Layer 10 of a small transformer language model trained on English Wikipedia (19 layers, counted from 0, width 96). Numbers have three digits each and are written without spaces.
Take only the direct path to the model's output, skipping the later layers: a vector added to the residual stream pushes a token's score in proportion to its dot product with that token's output vector.

Output vectors of the tokens that the questions are about. A number n stands for (n - 500) times 0.0027.
" Cle": 488537674554526510452504544316478410617572552290384754498329485404450478448394401607452484619437501760584377521439465352689586493417587459259501593459439446418509563535453300443627549646579307420462546531661569466525695649624538363467540499344461746476485428423386570485718538438636440368
" Mari": 500484520584352574476322612340611513564449621478360476767500622512457620475330433591376505535466429702517547449563470370458485559586422572437575588449500575416562545411492498453530537427621466295554509621659350535291550383623347532627433421575459701368551420401602498275451482507636562545
"ism": 601422535371232562486295547610617486501421575457638425700294380535309605374758229395572728800556122321518769817295533319624547445068596455363501294552321228704713643646654549515650696073626649453274557838646515426249557447554787636323424627560441549725564223387619215432566543496388445710
"citation": 611393563699378613610349423385478543424664516210730455461409518277502247187354250736436847719477493764326778418497764513857504493614566635449403337465384674695861464403765579597731498320544645921035594503402620488639342632357712488246198480537284462219334540427291674336482640445269398511
"cent": 397206435649257101353378399417430651336682387193521399472685431653892572576329416599334896310919498612373732520480518541269599674364598424693554521440498535205742615302395783653449447527565332632234717508604427612638643475417357640607581556564397488565382532484615475140374661625299454567
" planet": 149277753408102630220436370218576641632578683451558335593653479256532677641470418614438307730814549527793526393330782532515379466500414269464347399443343773624587525652461442304754642341546692754332465638646649685342547335540709455447391595531440585366302629164370483819707302520504494304
"Filmography": 134638655922290572357582698547772676292225224401568653489647618357667682377452657580561813675983321692318564462479293513613554513705728352284929307538378476559670452303500590099495784232576351621252400706652616640301536079704503333239370204379165703304472600265120529440984571508479272658
"ustainable": 216573504502332216346389342636668449699279595388907693805722644597496287246781365580534594683326643609534623188393788366401630254506776214348869219459614285303610327248648431626803524392422379765120514857556385671397616480449946092356601386777178580448283425351651284628746619569695462290
"ntil": 471558749303067043426569560506528288653724369416413371586623601293578371541761463620295592709536659851645715436314496522765555142334535356276692305427189275508601775291500501355582608296574454746390592792394206669284746673729610239501377518772269347432486671428590632635508514725407374624
" D": 446428647455534371495588475406619450541425477609416548364551277624341389655480437553607483440436526506504348590433335471414408504593444587493519621487433556502438473441406456513392461604531495592473639605464637300549435571642471517654604500557614518716384534509508642409501564345420640431
"apping": 379343525590622100412378506526367397611673285421820481524645656409478492449774429415487642619400446369481793408226820397650531610452654507574550093584406442652503320467700607245558511288788536508260512561751429650657296344440739067587558362773277632691391797360375220523801401766356467424
"ala": 300401644608739472440463153643664575573499477330647518707622445307629745473454480455322527743394394608413438490634569565509387645394527503368851763506381593452313569291687277329431619608679494471405494715490512662256436682425875446452209339762298337391267657477603269630528459391290623414
"nounced": 640545627457219171668580662265203475580402569927617376443666400225289551345674487470698802563309387661565902498377552467602584276470401435278487262699442475663419720252546587714367767440574372658302566558637281391473529463433394422131472700732238412584235656331498296849498628699521838428
" Os": 417396615578769352405502583313683574657450419600354596729425314616481526703496591547427536647446366532754415266571506483380477426553524587270380350428523631400543529393474413559560557686511652382452661545614206479428452426652391532464401562552447572363467359476496566464663577450540509406
"ry": 423521284476296691526316636571822271424724344435440418340684437592381650686744387454626456585432507260470475608548475428419517482391498373594627348534647570375551706224485359435378687377538437643233210429678527632297700807649808299663747527485445789367417555512362594356600353521405519477

Output weights of attention head 0. The head adds the sum of these rows, row i times number i of z. A number n stands for (n - 500) times 0.049.
o0: 497406445534529428498567636462767487441452659621453676657399397643525354712559315525417324231584576551718532390541547638729660554477560599506513576410364207597516541235513527368485539328536652446394482426577288392244408393559372476560766667446432710433418485484405518631282429407521671617
o1: 737711615518460422367628566597474572506437477814401435418415395357535428581636441260515435559400640355532604454514555543398641357603568581548352522691595283559413399799512524532381717343607442644577606265342453339522226629349682500472532539609475489675638396373274322538368365489621603439
o2: 114604638430774368360634691731466309368669349412402443710296514422686611478549408453516499740383414482385384481482495366440387299676600814616552376662307506550667579493508366488467575293564532820444459279413443553527666372607583439642483409656420547357334402556510656389410584498600512637
o3: 640436581370542725392445357506581043484344578237516598546477503237467554361458618560980683568527595573610764565605394507592589486575571469343397567512413177480496430746280528481486510388518354625394322512390610586527664514552539684550595379490465676615276499550617397521335365479313573431
o4: 376407380472314594738431548633542283504441554391621713604351307613663518272490367330353326623339532301503573542578307629476340401568609337360515551572678584535595436553560533279559499570580488348693525555542608575385566750468567428491467588602485337392452647343708384621472272611602600686
o5: 358399563536481479466472429505321441371246502726576480604533475203490360535265495382585486428427517437719581528473249473516526481681491350514583462417685685420455458512499566355530642621474563460331725587513395382460517513688536795576680526565461459664619531507374700333544559452741055713
o6: 392461489539524480682481375533524519472680461499705563263619519540271500667561417491604409579493419424397464428520605425708562361761431471520526692591563781627535505642357575342416591211553392434313591378412502602472559420664517621534319500352537284344476462526525614605432604377301346639
o7: 404445473634515397473804503565508673593646428521444195558486468264369581127390604460478517566472802492329503395691487566551345557292501598687628472549437548496454441689372663386575595384416417416456508634570477613431391624574230412228590518441488490650304613521631660539472498522513475625
o8: 365391537293490607606535519554361615633237584529382401523580323483420761671581375599517424270542435435333451732425298301554387489440770520452637491227378572593401472570416520439500493297303525619580608466459744601526348621611556385563695492497540580659479505625328520730570670278348535694
o9: 404439574441706370495663535279421336706410565576305663645421604520540569362409494790345357354535405766460424523457325398545416639335334707485355440559795616544242471789383523425407546400657369461511504750369642624531535507601344512509413347652731713376556315359264685533452407534681592392
o10: 550492409399780532644511443646448743504245468391746442537659559464356607575410652621581385510556572476529600417587420572409586659626440702494553512411259622633591425472493475464434583474492614352480527507440613519633443517109455538476337569574234322166281455459383385402328518598678667543
o11: 739673709639274319449427636636292592407450278496677552457523562488445606450393186472636610271335493638400477540390587354472396600460510438511659627542510379552528574505444313426479399612586567347576599469511658583455609616467473554767452406403440582719284362431484306491379553579564681563
o12: 509505419396608551541643438527558580677733704402410614359492537361490600382579549535647455484444756509564498425318272316423455369457616502454578773486505620273252567278474424484677629407560369696538373368495401865470491621464497292485593330324407606295635581513564374343538382505688526646
o13: 440560442431561567638340531339451583318577646533475433728495566482540402460611523419715397563479467509644343528692276309406678495409126416397405689548503220447669578725813524391560568293296261409544750635540655359407612411474791458664711331298376453446632551556396389603596520551464525504
o14: 327619525633759546321427418419512466354555597534476553336588463502479608708338468589455507272537483560587443565518599418075373564688367302603531505737464429552655464704213689275543354558523488684405229723480501575563353444502560494568462584513524563348585786449527494421351535628495492497
o15: 283509707389542549458614410127737496715390456344278561641618373449473410789631620294558644475548446382780554412367387427416321368540512589479550547599564306382569674586482452342538606742404554438516582571266544318737547630563380566514337585402484404394272517336696586636418714608537454499
o16: 899639653544410590415387553677635495535484255519289676601474429404471438371409484425538280285620406604605729284350596453533331608421465295567643552562606645438451467494528604404650448413388642667527577524601460633520469424368492382457363537624524228354521284653482663730424563352540506466
o17: 336332530449586300287314534589615500512538593376527475594440670357524528411718583318367519327603494333596627437434826607652629379529372546456563606470447579448302284482613438500434568549410531503707591620386573800687475455485489323576538522522437565609614609464551163591384550406528242529
o18: 620494602433640480617462659403346366517476564583412527549293363595504758334491531441487502524491395394663597348574658374814304456520152537262434412613417472412533591565450378641511606473531697487441293417408640523272433290638433467584245593530434493635627585600609566516342650735668489481
o19: 417583677461576509588278469501686512418516428672544345542541527523374371469329387649178529748527540396653716446416346334376564446394578459543582348592457455468572395479687541553600284597586380548559432418459338422637645520467366588395573691242447430714614365677433405438478555417698725659
o20: 532482617623148611470456702558608250583478757593328547385523563266372235652459660577346487610434667510407519659525426412801565599448435382472750436679471549546461385436479390281388356361508566472659440606484781467607478505439366424481660271560424272621528629478467622329424769381553520474
o21: 453204407377435516519437566496436599498522554567393455327854460547543381457453694557418231518504454529496619431465525399405473426144689492496390534701383613452557808638670299598486548309409597651516598633503446714454421237607674601432666391487500525671312601407610281679416548455666465424
o22: 664500469634414445625315582595368409704524601464437396729563291577230667539448685363645427358312532534589508422551560513417588448495569508666575233339685575462729427516648297414453616452662498443394363429566457634634488470528638254316487437584540648508434551431235367586434510743491441528
o23: 430337412376433513411553400382524628418346336499434552449343563676317407421454613564666445459370453390442612460547420546368481243716379570653533583401537327451379342462483505461559351387646504548634677466607463557545425485721522464511358387603670523761694485547602482620576781677521783372
o24: 372578522537572586437562493272494474569532730407479276674567534765212597283703135427469453499225485429632560619555546518533459577565488654584912441464594436270333500754389352483348444511442688480449548473624573390605388405542692646296475402557583674431506446439641606401391338310596531515
o25: 669435596408503516254444263423227573478650511445515562271508500696473403418577538668359295374744433508681597378515396553677427386490542599396492696405571251435760581522426454474398572559260536534411454448444512452699773471506465396445557441537636383526543611469507508652554537566647526470
o26: 540571574372506547374399628439701473519513439303746611423522470409593630551482300478457263380489515371685334458713472623551180221498379555508451643389545512692631410585596451490435693794669275478500468499495504584403484441320737575242462522499624600587394469449354602526747613237608553433
o27: 564622602626529484821503403415405471504366832576227575349545270479566510432366459246391541528517631522395354375292523764559446594478473799677290408339624495456530415654440378392503445573332324707402550584690445736584741327591278585662520626562314368637474511500587327538545575363465637363
o28: 643648325369518359370524217569497471512560401437471501715643329414295574609541418569538588486557238332550381492528483400643480630161538580459322800521568627585380341553476498392460389515582539405789496440571198415735604384445586537527436439560402522638446809466606727519456391375616528799
o29: 543468651714553445440166694328583709597468557562537423481358517674576641666523453471620319488551414379364703580441277450431433784663589677433397538426376450577336413577444585518550568450638462405628338591233393579321627465622386391490571335408339420485435533458665572461679403693534373441
o30: 554639573499528442480455497517366622581651574392544692434631744508612494383368597252204707544242471494655466442624414467646338528583719653213487506541424401504672567547444552244578505409645538552608623325410385602618236394566601508380502289479368535592639258468403573702529384552424452450
o31: 484501597278491678711690505554375449338478580421201542618526866376482384715423449432476217314453494446435480588656645670593451563386479385286588420374444490405440576416347602766638657546496371510397299741388377580557619544460519522165590476557511483506583327334650440681626601366587619664

Each question shows a token from some text and the vector z that the head gathered there. A number n stands for (n - 500) times 0.011.

" opera": 495541492482522500519528514540493492495507519513498544486473481504531475516476551520461522500523
Which two tokens does it push up most, strongest first? " planet", "ala"

"\n": 478499501514502496510515471514469524463528472510521507524523492491532520486486481469506524475508
Which of these tokens does it push up most? "ism"

"/": 465531498524510508494503484504502523470486499476472488498508525494535518512476524490493487453504
Which of these tokens does it push up most? "nounced"

" the": 523449510461501488447514462525486509494500475551484489511496495480500518511501534512526505483516
Which of these tokens does it push up most? " Os"

" \"": 497494519492493484485503496515500508488489489490489504498508504500503490486510504487480519493510
Which two tokens does it push up most, strongest first? "Filmography", "ntil"

"gen": 465519505517507512480496487506502523476477499474470485493508533498529516507479533490480491444501
Which two tokens does it push up most, strongest first? "ry", "nounced"

" and": 556336401505515545493452422608495533601576581524518491592483544420447617555369511517430534577451
Which of these tokens does it push up most? " Mari"

" first": 493498507503504493485512498526495502488475478498493512512509492493512500499515492479497504479523
Pushed down most: "Filmography"

"0": 509522466469441472574544513461505514472564437537490543510503482428468485531433462501463499485588
Which three tokens does it push up most, strongest first? "ism", "nounced", "citation"

" in": 492483518497499483497505491515490506479484496481480497499501488491502485497519500476487499481514
Which three tokens does it push up most, strongest first? "cent", "citation", "ry"

"===": 493494505524504490500508471493487535460497471507529492536532479474556525487501474475514523471491
Pushed down most: " planet"

",": 486453505492463481516475501487505491475541500514524510477516498496538502494518476509462499485515
Pushed down most: "ala"

" club": 460537454469443491492516491534442549558360510488561518435567410464520526542438521461491525476479
Which of these tokens does it push up most? "cent"

"e": 489472497520508478525493489517501499506528516516482511518520478504507490499493516511479515461520
Which two tokens does it push up most, strongest first? " planet", "ry"

" Alfred": 487485508488481493522500480483489506492516481504514517489524488494510486507490490486494519499518
Which of these tokens does it push up most? "ustainable"

" also": 487485522488517472503504467500498500495508485482491512483512507489524476509513516496493496509522
Which of these tokens does it push up most? "ustainable"

" Cro": 482489510507485503509491480509489506479524489509512496501517491488521511490508493486501513485508
Which two tokens does it push up most, strongest first? "ism", " Os"

"8": 489497502499494520503487467503498506493510510505494509487522507505509520497523469506481520491503
Which two tokens does it push up most, strongest first? "cent", "ustainable"

"v": 489484523490476479515489502504498510482518476510525494453532502488525491486528507496501510475510
Which of these tokens does it push up most? "cent"

"-": 465519505518506511481497489503502525476479498474471484491510533494531515505479533492482491444501
Which of these tokens does it push up most? "ry"

"s": 225373336484475455453439514332575261701294458582650438723569467479366440733608520511428452360368
Pushed down most: "apping"

"2": 490476500484487502522499483510492503481497486483487499491511496518519487494519481496494509489514
Which of these tokens does it push up most? "cent"

"6": 497528506503491516474487480506501515487486485466440526486507528514526511496505526495476523480499
Which of these tokens does it push up most? "apping"

" to": 527467466539441506535541502531511514435474480554541496510455470425516543480478476558473451488561
Pushed down most: "ry"

"á": 471493479514507462568511481446528514489570525518490518554502476448482489534452504513473518496507
Pushed down most: "ntil"

"final": 512480506505496491501490499501501504495527482504505504485492503499514483485516487502497496501525
Which three tokens does it push up most, strongest first? "ntil", "ustainable", " Cle"

" ": 483491470506507463550496473450510504503563538521513509548504470444486492534445518520459527506503
Which of these tokens does it push up most? "ala"

"water": 460458516539459496546527488493531535501568510525471555559518452448511479516467486522482515484534
Which of these tokens does it push up most? "ala"

"In": 514506501485482513493500477510485490496501497501484522478521511508527508502525499496491518487508
Which of these tokens does it push up most? "ustainable"

"chi": 486487503488486496521499479484488504494517481502513521491523486492509488507489491486493520500517
Which of these tokens does it push up most? "ustainable"

" of": 502514443498430510572468597571406474447384595553389448509490542480427539543490530620387443421424
Which of these tokens does it push up most? " D"

"d": 465524506516509511482497488507503520476479499474467486493506530497530514507478532491483491446502
Pushed down most: "ntil"

"Since": 512500497489482500517507484517481468504510497510495514499510499492533494487509484485486513505522
Which three tokens does it push up most, strongest first? "ntil", " Os", "Filmography"

" therefore": 486455531528468485535486498511508521487555504520479532517523493508517488501500492501503513509523
Which of these tokens does it push up most? "ism"

" not": 503488516498494489496497499519490506489499491489490502497504510504506494486514504483482517495509
Which two tokens does it push up most, strongest first? "Filmography", "ntil"

" qualify": 494485525477469477525490486491495508486531464517511508454531507492519490496504484490496499473527
Which of these tokens does it push up most? "ustainable"

"1": 500492525502488501525508502489515489496518508492494507487507490496526481507503503482477504505494
Which of these tokens does it push up most? "Filmography"

" participating": 495491498505488488507500519516497516497516501508514483503512498483509482482509499487488523511511
Which of these tokens does it push up most? "Filmography"

" Lu": 489492491500509477542495479489498513508547523519505501546503483474479487527453540488460507526493
Which of these tokens does it push up most? "ala"

" Nor": 498479501501502488505499491530492497497516506501506517480508493525520487485505521508494505486520
Which of these tokens does it push up most? " planet"